Layer 7 of a small transformer language model trained on English Wikipedia (11 layers, counted from 0, width 128).
A neuron's activation on a vector x is SiLU(gate . x) times (in . x), where the dot is the dot product.
The model reads these tokens: "," " I" "r" "ish" "t" "own" "," " or" " Y" "ag" "oon" "a" " as" " it" " became" " known" " in" " " "1" "9" "2" "7" "," " was" " class"

The vector x that enters this layer's MLP at each token. A number n stands for n times 0.007.
0 ",": -19 -99 70 -3 120 -23 -176 36 84 90 44 25 -154 -5 63 89 -134 35 -23 -175 74 34 -246 -92 17 -32 -47 5 -96 39 13 -51 51 -21 3 -24 -13 -92 -52 42 98 -142 -4 -45 -7 -65 -73 -39 -103 -72 -32 -163 22 -4 -178 -21 111 -44 -89 169 1 -66 31 -36 -37 87 -6 -116 37 -65 198 -6 -41 53 -10 102 37 297 -25 62 -120 -73 56 65 -131 -4 100 -46 -48 48 -179 -46 45 96 16 -362 -22 13 78 -67 29 29 -113 17 103 41 50 73 -125 12 36 -64 116 124 -59 24 3 -104 -61 0 -68 0 -74 -85 133 -92 69 58
1 " I": -47 14 -51 -29 53 -55 29 -156 177 128 -154 -57 83 -173 126 -118 -67 -19 151 -110 -106 108 -187 -120 26 2 -48 -20 -7 -130 -15 7 106 -79 -118 123 119 -182 -64 -75 81 -114 -125 329 -96 95 46 -8 -179 74 177 -249 141 74 13 72 54 87 -78 -35 -92 59 119 -168 29 58 0 10 88 95 163 -50 -11 -34 -174 -64 6 361 -78 94 -281 -87 -15 31 -104 -86 38 16 -90 -84 19 -24 94 60 -82 -170 45 -26 -229 -16 -54 -115 -97 113 95 -31 141 -106 -208 -21 -44 -133 213 99 -61 -32 70 -79 -58 -48 -181 -19 -11 -146 -34 -95 -51 26
2 "r": 45 -45 -184 137 38 -80 42 63 -123 -18 103 23 -62 -43 -67 -49 -45 42 168 259 58 111 -276 -283 -180 -244 115 177 -144 -200 11 -110 16 69 -56 -238 136 -27 -143 -37 85 120 -134 36 -46 -145 71 20 -80 -219 -92 -53 -148 -158 -25 -94 -62 303 -141 82 10 26 135 80 8 11 -210 127 55 102 -65 62 -53 4 -222 -7 -5 42 -34 -61 -106 7 207 -36 109 -1 -1 -19 52 114 -191 -187 86 140 102 9 91 -127 -158 -48 94 -15 -341 114 -121 -177 -329 0 -423 -28 -30 -58 252 15 40 8 -106 206 -26 3 -218 113 168 19 128 93 14 -100
3 "ish": 183 -83 -81 46 -2 -77 -47 9 0 117 -4 -79 -76 -121 71 10 53 15 95 12 -62 151 -237 -1 -33 12 -21 46 -207 -135 185 -132 -260 57 202 230 -38 -189 91 2 -143 161 -190 49 35 11 10 -114 -69 -197 96 -160 -79 -8 -2 -76 -38 -57 151 -93 9 -60 -2 58 96 80 149 -48 -5 -60 82 -114 -141 18 -195 54 102 -2 26 -65 -107 -149 238 -165 -8 43 -109 361 46 83 62 -156 256 -28 -44 -199 -39 -102 -26 -159 -239 -105 -62 113 -146 14 -1 73 168 -58 209 -14 119 -76 271 -158 22 52 175 43 -219 -113 163 31 51 186 -110 93
4 "t": 39 8 44 84 -188 -154 -99 119 -23 6 -145 -56 106 -47 79 204 -70 -90 -10 135 13 -92 -11 -24 -96 -57 60 9 -176 -133 -107 -18 -58 192 -60 19 -133 -80 -38 -8 -11 63 -11 171 260 49 -235 -129 42 89 114 -44 6 -146 103 297 -53 197 151 187 -12 166 -126 73 -45 -59 26 477 -109 -7 -49 48 27 13 -192 219 -144 172 86 72 -137 93 -6 69 37 -70 -82 -90 -50 188 41 -143 138 28 -183 -163 16 34 -8 103 -156 -287 -119 -118 89 213 -240 52 -132 -122 -36 -110 85 77 -52 -79 -25 115 192 -47 114 75 110 -48 23 78 -78 -5
5 "own": 145 -134 19 145 -128 -359 0 159 -46 -155 100 -17 -76 112 -123 101 111 10 206 -206 -4 38 17 -27 -159 169 -57 -20 132 98 33 160 54 185 75 49 -146 -117 -8 -165 -169 80 92 70 40 63 -34 3 16 63 -41 -188 -157 72 -3 318 -88 -48 157 -225 91 -146 -124 34 -8 -107 72 133 29 228 199 22 103 -59 -153 -127 -145 131 -142 -98 39 84 25 245 -19 -7 -121 26 -50 -11 265 -106 115 -36 -71 -243 92 44 137 24 -210 69 -54 104 74 89 8 -14 101 8 -76 -2 245 -4 -2 -53 -81 8 37 -14 89 -57 129 14 124 61 86 11
6 ",": -39 -34 54 17 135 -115 -179 96 12 141 23 -16 -58 51 79 146 -108 13 -2 -95 -9 25 -188 -87 36 -78 -31 5 -69 63 18 -26 81 -17 -37 -20 -77 -85 -16 86 -5 -54 84 -83 52 -10 -116 -75 -116 -43 4 -314 9 48 -167 -35 85 -49 -62 129 23 10 -23 -12 -9 30 88 -68 13 1 242 -31 27 77 2 87 29 188 6 143 -74 -54 -18 68 14 -49 83 -61 -40 -27 -199 -36 32 109 39 -369 -70 184 109 -39 64 59 -29 -58 95 74 51 193 -125 25 91 -37 131 187 9 56 -61 -51 18 25 -2 24 32 -23 174 -108 -30 44
7 " or": -55 -43 123 82 85 61 -142 -2 100 0 -88 -86 29 23 18 106 84 -122 -18 114 -58 -1 -20 56 94 -76 63 -167 -98 -44 27 -65 -47 -11 12 -69 39 -201 28 70 107 -126 97 -210 190 18 71 81 -247 -146 13 -49 -67 52 -167 117 115 208 -109 87 -85 13 -41 -151 67 5 37 -157 -60 212 170 38 -155 -68 10 -29 41 168 14 135 -376 92 152 -210 267 -6 63 -162 -34 208 -133 52 44 57 -46 -208 20 -72 63 -44 -12 46 23 162 114 107 58 225 -200 -9 -121 40 44 83 -46 104 21 -215 -179 51 -92 44 36 -133 154 -81 120 -106
8 " Y": -26 219 -153 18 157 219 -41 -83 3 100 46 -48 -2 -261 197 -242 -132 -150 -99 -275 136 41 -83 -4 82 -22 159 -20 -91 -40 164 116 -68 -135 -92 30 55 -142 25 -50 19 23 -224 45 -185 -17 -192 43 -71 -11 -64 -196 80 84 61 15 60 49 87 312 -54 -87 8 -150 214 -132 118 10 276 119 37 -29 24 -108 -79 20 77 243 -71 14 -120 -37 69 193 128 174 10 -63 -197 74 -210 -114 4 -90 -3 -86 79 75 -12 -71 -21 -10 117 -18 67 -13 53 38 -164 -66 -17 -17 10 -42 47 -206 -57 -23 112 -91 -167 -112 65 -77 91 123 -77 37
9 "ag": 123 89 7 35 -94 -54 123 -219 50 13 13 -86 -75 -133 94 -338 -55 68 99 -98 319 -62 -359 227 35 -10 101 20 -31 -14 -120 -148 6 -18 -3 26 70 122 18 -176 97 -41 -128 111 203 -131 248 111 -54 88 21 -14 26 172 181 -107 -45 7 90 -214 16 113 231 67 32 305 66 -42 68 28 230 -70 -95 -185 12 104 -96 -76 -109 -116 -209 66 22 13 24 72 -24 -299 -15 192 -168 -132 -27 52 -39 61 -84 -107 29 32 -36 24 -126 -105 3 100 -172 168 -388 -34 102 -46 77 2 -17 -127 -83 127 130 -11 -73 -34 176 68 -58 77 47 -46
10 "oon": 172 54 -79 79 -101 -360 80 -47 35 -132 -76 -40 -32 -22 132 -184 -48 241 132 65 82 -18 19 -137 -129 77 62 35 -165 -96 132 54 9 66 -7 163 -68 -209 85 35 -102 107 -25 125 98 50 73 142 32 160 233 -7 16 115 -151 -212 -47 -135 70 -118 -27 -33 53 -79 18 54 -42 232 -66 -32 148 6 -77 -190 53 154 50 -48 67 73 24 -136 131 361 143 17 -84 57 6 116 140 -194 76 -141 -129 -199 -67 309 -14 109 13 29 -56 24 38 -8 56 -4 -218 -57 -131 64 -104 8 6 -207 -39 208 130 -76 -37 -35 17 -23 208 117 300 63
11 "a": 133 109 72 109 -69 -197 -81 129 -83 -117 -91 19 17 45 47 -179 90 -98 259 -45 48 71 80 265 -43 -133 -2 168 -44 -117 259 30 -18 176 -49 -30 127 67 33 -86 -52 -103 25 149 96 -38 -182 54 56 125 -14 -103 -251 136 28 196 -28 128 23 -28 17 50 -136 -28 13 0 134 28 -86 -92 129 137 -50 68 80 142 -100 59 -116 18 -336 24 15 128 237 -126 -111 -86 -10 46 -22 -20 12 -70 -81 -282 -76 79 -111 77 105 17 72 -129 21 -13 -24 -2 -57 63 50 0 -32 -14 -42 -94 105 365 241 10 51 158 88 -122 271 119 -6 27
12 " as": 16 -83 61 52 136 -63 -13 21 136 73 132 131 -63 -221 -148 -64 187 -21 171 -116 -47 92 31 11 12 -24 -3 -13 68 41 -31 -179 104 18 141 13 8 -112 -120 -140 -118 -156 -91 -155 -62 32 84 -144 -2 -80 -83 -267 -56 167 -78 9 -126 115 17 248 -192 106 31 43 3 120 180 -85 -33 56 238 -84 -33 -120 70 29 26 150 100 -44 -55 -10 17 45 113 153 -46 20 -26 53 -75 -48 -47 89 -204 -202 24 89 189 -60 -75 43 -5 181 -7 166 -69 -131 -235 -35 -69 16 125 -66 -262 80 75 66 -288 -191 -3 -174 78 -130 -192 102 190 11
13 " it": -50 24 -175 143 71 63 -59 68 -61 -167 -27 59 91 50 15 -57 217 144 109 -83 -109 -35 -99 -63 -19 45 35 7 -132 -237 6 -16 102 -243 25 -91 207 -73 -20 54 -64 -131 12 103 10 60 -34 40 2 -60 113 -9 71 120 -73 20 -213 183 -44 309 -188 -83 -174 -109 -16 104 -85 43 10 180 376 -3 48 7 86 47 141 176 -27 90 -131 -104 -257 59 -45 58 -108 -116 42 12 7 20 -64 32 -13 -136 -169 40 101 -176 -173 169 81 288 146 -52 161 -31 -99 -64 -4 -60 -22 116 -140 -84 57 5 143 -88 53 136 59 17 28 89 294 -137
14 " became": 117 -47 206 6 149 -18 -131 71 219 -66 178 249 -23 -192 66 226 186 -62 122 -89 -15 1 100 113 -44 48 -36 140 -124 -50 -92 -190 103 32 79 -9 -67 -199 -67 -21 -349 -140 14 57 -13 -82 51 -27 6 -81 -106 -215 141 -44 9 -235 -52 55 -8 302 -81 -139 72 2 60 119 -44 -195 55 74 230 -3 -98 0 -127 -76 39 82 -135 66 -105 -24 66 -108 103 30 -100 -16 9 68 -90 -30 -255 -3 126 -161 103 -58 106 -25 -175 80 21 29 74 94 -99 -83 -114 70 24 -122 57 -123 49 39 -119 65 -140 -62 -126 -258 -168 -14 -189 157 238 13
15 " known": 91 2 -322 20 33 175 -84 -110 12 -28 86 -38 -135 154 -43 99 184 132 99 -17 -129 -144 -177 -67 -57 23 61 14 -102 -268 69 83 -60 -57 114 -73 -81 -370 -144 -24 64 -96 85 132 -65 -38 159 14 -72 -76 112 -57 -44 -48 -85 37 -39 59 -241 13 -54 -55 15 82 112 -14 -302 -26 -13 88 189 -100 63 -38 200 -2 220 160 -259 26 -220 150 61 -66 -30 -168 -33 91 -73 16 -72 45 -7 -90 114 -156 -48 -95 -120 -20 -255 147 84 83 145 149 -12 16 -110 91 35 -41 96 83 -177 -56 -76 96 7 -213 -144 -179 71 45 -28 -41 153 -50
16 " in": 143 -126 168 45 52 -10 -22 24 -3 50 71 -87 -170 -57 -113 42 52 59 -17 83 55 -16 33 82 -8 -59 -10 -11 35 0 96 -35 -26 -68 12 -83 -17 -114 -120 -21 -42 95 2 -103 -50 -67 84 76 -198 80 15 -149 159 40 -71 -108 57 -52 58 169 94 -119 -49 51 60 -5 -6 199 -59 -7 81 70 137 -37 47 145 74 232 -12 -88 -442 -39 43 36 -29 -40 55 -42 -5 -81 -51 90 52 -34 -41 -346 -8 -6 118 -149 28 104 41 62 2 27 -111 -54 -41 186 -52 -17 176 73 -88 105 200 -7 -190 75 -33 -300 -93 191 -1 35 62 -69
17 " ": 88 -22 -101 28 25 58 -164 50 -81 35 -56 0 -148 -128 -57 148 19 119 -118 -116 -47 284 -28 131 -6 -98 12 103 -58 -67 59 28 45 114 149 -37 53 -182 -237 37 79 -177 30 143 -92 -83 -100 16 20 -61 143 -70 -4 -2 -67 -2 188 -65 -84 303 4 41 -142 -185 -198 1 39 -126 69 -43 119 19 161 11 73 161 -147 401 51 -89 -125 -44 111 154 -169 70 48 46 -99 -37 -23 51 34 4 27 -54 -208 -137 34 -62 -56 -110 109 79 30 57 61 0 -125 -6 -181 -114 -50 36 163 164 74 -75 79 -67 -24 17 33 -8 4 108 102 -33
18 "1": -59 -194 22 23 -103 -28 -111 103 -25 141 0 -96 -31 -80 -156 271 76 28 -174 -382 67 48 96 53 -150 -89 -31 -8 -39 -19 149 -18 10 134 219 -125 165 -107 -160 -2 -18 184 56 146 -52 -29 -170 -51 -85 -101 -71 -175 -165 -48 264 -42 88 89 -145 124 -39 56 121 10 -132 -123 -108 49 15 30 148 -24 -59 -18 84 48 -158 73 50 -43 11 -22 177 234 73 92 192 89 -32 57 -36 80 -43 9 -141 -117 -384 -194 -115 -89 -168 -79 -113 55 -4 -68 -122 15 -113 104 -88 -67 118 -44 48 -72 41 76 152 -30 140 -122 124 220 -93 -21 59 -44
19 "9": 38 -190 -149 25 37 -22 -64 87 -44 49 -25 -115 -5 -85 -109 340 167 -65 -270 -176 148 11 201 -25 -46 -122 -158 11 -71 -128 179 -52 -40 -126 112 22 97 71 -132 77 -94 10 -66 -40 -150 -7 -83 119 -274 -235 -194 -180 -51 -33 170 39 225 98 -42 57 -165 -23 127 79 -180 -100 32 -47 110 26 281 -97 79 65 -158 16 0 56 72 -5 40 -115 63 210 0 48 77 3 28 21 140 173 21 -30 13 -25 -129 -167 -35 -88 -293 -52 38 -34 -91 105 -118 161 -126 148 -45 -78 77 -21 77 81 -32 157 130 35 40 -93 301 161 -96 -70 144 3
20 "2": 177 19 -307 96 27 194 -111 278 -23 28 -129 -195 -79 4 -217 283 172 60 -169 -235 24 -41 72 -12 -111 -120 -26 -44 -177 -134 -65 -31 -127 -140 -40 52 -92 6 7 -18 -95 -39 -101 55 -75 165 -10 41 -202 17 40 -196 -140 -245 137 206 112 78 -81 133 -96 70 -15 114 -56 -227 16 -80 123 -74 311 -3 -22 -91 -80 -129 -47 156 -25 -102 8 -112 247 42 -15 107 -20 86 -27 57 -30 104 -27 -5 -37 -62 -61 29 113 -221 -180 53 91 40 1 59 -73 75 -65 45 -27 -152 50 38 136 41 -143 95 30 33 112 -88 99 385 -220 -74 212 21
21 "7": 149 157 44 135 -46 -76 -171 74 -1 -53 158 -153 35 -13 -163 211 222 65 -147 -245 -22 -16 -88 -97 -117 -116 -26 200 34 17 -119 -97 -91 -162 77 65 94 -176 -11 -1 -35 -93 209 97 50 64 43 -89 142 -67 -89 -123 -101 -153 -8 -67 139 -130 -79 123 10 -65 -31 73 18 53 -182 16 -120 -237 152 -46 -88 -22 -27 250 37 248 30 7 -146 -59 -68 -15 -123 150 -16 -22 32 152 -20 0 15 -69 94 -211 -143 6 -82 13 -79 -44 122 -65 180 -16 -59 -74 19 62 111 -165 214 71 -8 36 139 -13 21 -198 83 -15 -158 75 205 -65 210 110
22 ",": 181 62 40 -7 78 -157 -157 126 63 106 145 -55 7 -87 -13 174 60 9 -51 -102 78 41 -124 -128 -110 -157 -89 35 -32 96 -22 7 23 -50 16 -14 -71 -118 -83 16 127 -187 101 100 -2 -141 -10 -128 -14 -28 -33 -208 -14 -98 -221 51 59 -94 -174 180 33 -19 -38 18 -68 65 -44 36 47 -74 167 -51 22 68 63 157 103 211 4 28 17 40 0 75 -18 -65 109 -130 -30 32 -56 69 -87 50 -22 -335 -142 19 44 -23 67 -36 -10 45 87 19 81 178 -3 28 106 -136 120 101 -46 67 68 -39 -34 25 -8 39 -138 38 186 -114 111 22
23 " was": 76 -134 82 -61 -95 124 -146 55 27 -34 111 112 -89 -135 142 297 115 83 203 -35 -10 18 -15 111 -103 -117 154 25 -75 -80 -47 -143 142 -43 110 -142 -72 -331 -111 -66 -174 -16 18 -68 0 -63 121 -3 -13 -15 -28 -262 31 -156 -14 -218 -22 127 -54 207 -1 -175 74 -123 -40 64 20 -48 9 126 277 97 -39 12 -4 -118 -24 85 -83 63 -131 51 96 -101 -141 -35 85 -69 77 62 -20 101 -68 -5 -35 -212 52 110 -20 -14 -134 -108 -122 -5 220 1 -146 -20 95 35 128 -254 97 94 141 52 76 4 -207 -9 -127 -156 -163 157 -71 128 231 83
24 " class": -151 -28 101 -52 -83 27 -25 -83 84 43 -179 -189 -205 -74 56 40 56 105 72 -151 34 26 -58 116 -51 119 113 123 -1 104 -82 8 77 -201 47 99 116 26 -145 -35 167 -78 -60 -36 -94 30 372 76 70 234 -137 33 -11 -90 -50 -9 47 43 43 95 -132 107 19 59 -78 -71 -108 47 110 -105 -2 39 218 -53 111 40 214 204 178 94 -27 172 32 -101 255 -32 -29 -134 -55 -41 -134 247 211 -56 4 -133 -93 74 -84 -101 -197 -79 116 -94 -72 -39 -95 135 -149 148 -86 -354 -38 5 -188 -339 -12 -35 -92 -51 -274 -71 65 -37 -27 -178 252 -23

Each question shows the input weights of one neuron of the MLP. A number n stands for n times 0.0012.

n225 gate: -57 -96 44 22 -156 67 6 148 -90 162 -174 55 -78 -181 74 -41 49 3 -9 -106 -48 3 -149 -32 -103 -103 -31 -38 -216 -53 21 18 -143 78 -56 48 -102 196 -114 -61 -76 80 -184 -129 -21 12 35 87 -128 51 -13 -28 -34 -217 -15 50 46 100 -120 74 83 6 -155 -33 39 -197 100 -22 -120 102 0 168 -183 77 173 16 6 -70 91 6 -103 -96 -19 -42 -150 79 69 139 48 -22 -32 94 34 241 -80 144 -25 -22 55 -178 -35 123 76 -111 -132 -40 148 -123 112 -29 -73 -256 -67 -123 -16 142 97 16 -63 -3 192 -286 82 -97 206 -3 3 28
n225 in: 15 -184 -9 -6 -65 -59 -41 -102 43 -124 106 40 87 -12 -109 -154 -60 -18 -60 -81 65 -29 18 -101 -125 -3 -63 102 100 -32 -11 -51 0 -78 209 18 138 -3 11 230 -50 71 -53 3 -99 23 83 -92 184 -198 -55 -149 6 -27 137 44 -14 161 -119 -143 -119 146 -44 42 -94 -139 20 -89 -32 -68 62 -191 0 56 -137 100 125 57 78 -192 8 9 -137 69 151 0 -188 50 114 -64 -115 41 198 -76 109 -56 -43 116 -179 -54 17 -17 35 -17 58 26 -41 -119 83 -44 -3 148 39 9 109 -3 -166 3 98 9 -268 117 35 -23 112 97 19 26
Its two highest activations, in order, are on tokens 3 "ish", 19 "9"

n109 gate: 39 -202 15 177 -20 21 -19 -83 9 -103 -27 72 -79 56 53 68 -104 -162 -3 -32 9 9 54 -181 94 -67 64 -230 -113 38 123 -58 9 -18 79 -33 108 -24 -104 -18 -18 -84 36 70 -107 -81 21 164 -226 90 48 32 236 -141 31 41 155 -18 130 12 -66 -71 -33 9 3 3 -186 -42 71 -255 -43 -21 -18 6 -41 -39 53 -91 -38 71 11 50 58 -12 -51 -107 183 -190 51 -80 -15 30 -213 144 -141 -59 -132 139 72 -14 30 3 -160 -96 53 180 45 -186 73 -93 -51 99 -86 -47 -90 172 -30 51 -23 -35 104 30 97 -24 -57 -137 146 -188
n109 in: 86 54 -92 103 75 3 -27 109 71 -97 17 -14 29 54 -71 -9 -74 116 -146 114 90 106 84 23 35 -21 139 152 96 68 -102 -34 128 -28 -34 55 35 -153 115 -55 273 -131 -190 100 134 -31 -132 9 -74 70 35 -93 -59 55 -124 60 -98 -183 -32 11 -64 6 -95 -185 92 73 -54 82 -32 -11 11 6 155 137 -63 14 83 -19 -208 -52 -141 -121 32 101 -26 -55 270 -26 -66 -123 -192 -97 110 78 -52 -5 108 66 -45 -84 100 -106 -112 70 83 -99 -32 -103 -11 -108 -95 35 -83 37 15 -72 115 178 -14 -28 26 -109 40 -120 -84 32 -14 122
It fires most on token 0 ","

n123 gate: 3 -193 -46 88 120 13 -15 -137 58 -58 3 179 32 -136 80 -114 27 86 -29 3 26 46 7 -20 278 -67 -26 -13 6 119 -267 230 145 164 -273 93 -155 -161 -198 93 -65 17 -158 -20 3 42 -80 58 16 103 -33 87 29 -3 -3 248 -22 -84 -140 -106 -83 -82 -13 -78 -40 59 -72 -123 193 -32 120 -40 33 27 -192 -16 6 -91 13 -29 38 -84 117 81 -7 75 99 0 -53 -78 -63 78 -119 -174 -143 -134 104 49 -76 -54 78 137 -26 103 -20 -122 -82 36 10 103 -115 129 57 -49 327 246 -3 93 -125 -35 7 -183 -212 -101 40 -79 -9 75
n123 in: -52 96 10 74 101 -36 -58 84 -19 164 -78 89 16 16 -70 139 145 23 -25 -144 -144 137 -7 -122 37 40 -19 -26 -38 45 -53 -114 10 106 -61 -158 29 -85 92 -23 -104 106 98 120 -230 -48 -119 -42 22 -72 -85 -86 199 -23 -70 49 66 -117 -81 -26 -22 81 13 -209 -55 148 0 149 140 89 -91 -315 -13 -139 120 118 26 -42 6 -354 -13 80 -27 -251 -221 -52 99 -49 -142 23 -89 -168 -64 13 -148 -3 -42 78 -82 -146 -19 0 52 61 110 -73 319 -94 -173 79 39 214 3 -32 99 -81 0 -125 75 -6 -81 -172 78 -71 154 -46 40 90
Its two highest activations, in order, are on tokens 1 " I", 8 " Y"

n295 gate: 116 101 -62 152 -43 -55 -19 -109 138 -51 41 -57 7 44 124 44 -131 -166 -221 -67 -114 3 116 -35 91 -70 27 -34 -37 40 -3 -186 -3 3 57 -28 89 -130 110 -3 -51 -218 -113 -167 -162 -63 49 -310 162 272 -79 64 -99 -204 64 184 149 -42 17 151 -3 -191 68 -7 145 62 -10 -108 -246 -133 56 52 75 24 -24 -75 173 6 3 106 20 -224 119 88 14 89 -97 191 78 31 52 31 211 33 -21 43 277 -210 10 156 37 10 -177 110 17 -191 96 61 164 48 93 -31 -33 139 -83 0 92 107 -23 -205 163 -102 68 92 -21 -41 100 37
n295 in: 96 -27 117 -83 168 -85 75 -45 -97 -190 -54 -111 53 -18 88 69 105 -203 -164 -106 -33 126 -51 222 214 -3 38 -3 64 -127 -32 -199 -30 24 -6 73 -54 45 99 51 -33 55 72 110 -78 -59 113 0 -133 42 27 47 15 -33 25 -72 107 18 -191 123 -23 -171 -105 -149 57 -103 256 -34 -18 -53 67 9 123 27 185 60 -3 97 -104 149 29 115 -64 77 52 -57 97 84 46 -65 -109 12 -112 -110 -91 -5 86 -89 113 53 66 -120 96 -235 149 -56 -87 -6 59 -12 -48 52 6 128 -118 6 224 -179 69 -49 -33 -200 30 27 81 -12 -79 3
On which token does it fire most, and how strongly? 21 "7", at about 2.2

n73 gate: -75 -30 246 -57 188 35 -13 -51 258 -212 82 133 -27 87 30 -3 7 -199 -167 -54 65 61 -157 -10 -146 14 67 -135 76 -121 -105 -46 67 161 27 -117 -27 180 -10 -3 -44 -166 -113 -59 -76 223 -121 61 -74 -41 -102 183 10 -7 -128 -34 36 -38 -234 -147 50 -106 -116 42 -67 -120 -95 59 37 -33 -92 -151 132 -21 -125 -17 -47 -189 -105 85 98 -40 184 -3 -114 -194 -10 -105 48 -24 -34 156 -63 -20 34 34 57 122 0 -103 58 194 -146 60 -10 137 102 -166 -17 -145 157 83 -7 -54 72 317 102 -245 95 -109 17 -68 -102 166 21 157 -193 -64
n73 in: 256 -3 -80 0 80 37 112 -189 -62 -118 -47 -6 49 -102 59 -66 38 -10 -85 39 -57 -33 -20 223 85 160 69 50 81 -72 102 -97 23 -167 -33 -47 -87 -116 -23 -121 159 -34 -77 -34 55 208 -44 -20 -115 -239 -193 120 -81 155 -37 -235 -190 160 -99 -166 94 17 73 -35 -110 158 30 -61 -147 -247 -106 27 80 -175 -50 110 -149 3 132 17 74 179 105 58 104 0 3 126 -82 69 242 -106 134 100 -189 -57 -26 -3 -45 -10 56 183 23 -33 142 62 180 129 65 118 171 -152 19 93 191 23 73 -54 64 -48 89 63 20 -7 -47 207 -47 -148
It fires most on token 20 "2"

n32 gate: -186 -83 139 -62 67 115 -55 -153 50 -134 -70 -21 -11 36 68 -193 0 222 -32 25 -41 29 -15 59 -116 -30 224 178 -43 -72 -67 157 25 -126 212 19 -166 73 -154 7 33 -85 -180 93 -156 -64 -138 47 152 -4 -81 4 153 -311 -106 168 121 -52 88 83 -50 -132 55 175 -45 22 -255 -41 -110 197 95 -140 -55 -4 55 7 178 3 4 267 159 -133 169 -83 -104 -73 56 29 -24 -25 -4 -73 -39 -89 -70 60 159 69 217 -14 -33 -58 -88 201 80 -65 -150 -55 180 -241 335 0 -63 292 122 73 -160 74 42 178 171 -73 -76 0 -59 139 -111 -127
n32 in: -158 52 -211 320 99 47 -187 -121 49 -88 73 -112 -16 19 -113 -52 27 -170 -10 88 23 -89 -105 157 24 91 -81 56 -100 39 -73 35 240 -110 -142 -210 -56 244 -51 -116 154 -153 33 70 -124 -32 50 65 -16 -153 161 -32 140 57 49 66 -38 -111 85 90 -48 -138 280 9 -6 90 -49 -171 76 32 44 -60 -128 -37 -7 -63 -98 40 -20 118 16 155 24 -95 -30 -122 69 122 47 39 -70 121 -16 -108 -50 21 7 20 220 87 -222 -141 -39 93 242 45 26 33 -68 -7 76 77 149 -62 76 79 -66 -113 -72 -10 69 -164 -72 95 238 -171 9 -91
Its two highest activations, in order, are on tokens 23 " was", 15 " known"

n14 gate: -65 46 103 0 -37 75 63 -21 147 81 30 -14 17 -29 -9 102 70 -166 43 -70 -3 -68 -65 98 105 -105 -165 9 3 -14 37 -69 96 188 -55 -60 47 185 46 74 106 72 6 -90 -43 106 -144 -26 -145 110 -44 43 -57 -65 -83 -12 100 -120 -38 -130 -63 -135 -127 -166 -31 184 -205 -111 -77 101 20 -98 -67 -45 -61 -106 -131 -125 131 26 -91 81 6 -3 -173 -94 95 82 -42 -88 27 23 -104 -54 -48 48 -64 18 -143 -20 23 35 -114 170 76 115 79 -103 -243 54 83 -232 25 29 -6 118 237 -60 70 -89 132 26 -82 223 41 -91 -153 29
n14 in: 0 -270 -120 40 86 -41 104 -85 101 110 -72 33 -6 -161 -56 -9 -92 130 20 53 -63 -23 103 98 87 -99 -23 6 56 20 77 -125 79 -205 95 -81 -6 34 184 78 -145 49 -240 -32 -75 98 -41 121 25 147 -108 -67 44 -17 -35 71 -55 -18 -208 -48 -42 -49 6 -22 164 14 -235 -52 -57 -120 55 -72 134 17 6 -106 -144 -124 -57 -26 0 73 166 103 55 14 -43 88 103 -20 -40 -57 -28 -36 -61 3 -68 -139 69 -159 96 -9 -17 -6 -45 3 -86 -3 121 -182 -23 -78 -206 -45 -86 -74 213 -35 0 11 -142 -20 -77 77 23 -60 -27 -138
It fires most on token 18 "1"

n136 gate: -34 -182 31 -121 9 16 -73 -31 65 -25 -132 -76 -274 -6 117 -97 -127 92 -58 40 -70 13 69 54 26 19 28 -6 -135 -53 -45 -6 40 22 -182 -25 44 69 159 -25 -91 111 132 -176 -55 3 294 -28 0 41 -135 240 204 162 -165 13 -88 -100 -197 -28 -76 -129 -226 54 0 -16 106 22 9 89 230 16 -85 0 259 54 118 116 22 28 73 -9 -87 32 95 16 -54 88 140 -3 -187 -193 -62 -85 -64 -17 133 -72 55 24 62 113 -59 71 34 -89 119 -188 163 16 117 -19 6 -175 152 0 -103 -48 27 -113 -69 -69 -140 -69 28 -60 24 19
n136 in: 78 16 -50 -171 196 -166 -10 11 44 173 -28 -97 -99 -5 -131 -44 101 50 30 126 252 -47 47 -144 125 -196 19 -52 -127 14 27 8 30 -55 -16 -301 -73 -144 -11 84 64 -8 167 -6 -22 -14 -235 3 -159 -115 -36 -98 -16 70 10 6 -35 -28 -33 49 65 -183 58 66 16 31 -50 -169 231 -65 -16 31 108 -127 77 -39 28 -121 -74 61 99 41 3 137 -28 89 -24 -103 -55 61 11 -11 14 -19 93 51 30 -119 51 19 8 55 -91 166 55 -87 0 -94 0 45 -61 138 75 47 129 -17 100 39 53 62 -36 -91 6 19 131 103 50 0
On which token does it fire most, and how strongly? 0 ",", at about 0.62

n291 gate: 17 -60 81 -83 -78 9 26 -86 8 8 -81 -71 -55 -63 74 17 -92 209 -5 52 -132 -25 112 -147 3 91 -6 -55 -112 -71 -105 -95 -33 165 11 186 -101 -98 120 127 31 -59 6 -11 62 -229 -219 80 -182 37 53 -27 27 -20 113 181 116 -174 -95 -74 -84 73 -103 99 -148 8 -64 51 -148 115 -73 208 -19 -218 19 -48 -116 -132 19 -53 -5 -16 14 -40 -3 20 -11 -114 114 -55 -87 116 -88 67 -76 -76 86 133 76 27 -44 -17 114 -22 -6 -44 3 -150 -66 40 56 45 -24 -8 -177 73 -64 8 16 3 -95 75 -39 -139 152 -89 -3 102
n291 in: -36 58 -36 72 -70 -40 0 -11 55 108 37 41 94 -58 50 61 -49 173 33 30 -54 241 34 -28 -177 -9 -28 -128 16 229 51 5 94 74 -22 -65 -206 34 142 -85 -6 40 37 57 -5 41 106 42 -3 113 34 -47 106 37 -39 73 54 -89 114 -36 -5 -11 22 16 37 -40 -36 -117 3 137 -43 -34 78 -28 -142 213 28 -158 131 -170 -78 77 69 -84 -94 31 48 -193 -69 58 158 -153 -170 35 28 5 -75 -114 -46 19 -120 -22 232 -85 173 11 -20 39 -30 108 82 48 -32 50 -127 -160 151 45 43 84 -20 98 -58 -153 -183 -42 -117 -122
It fires most on token 4 "t"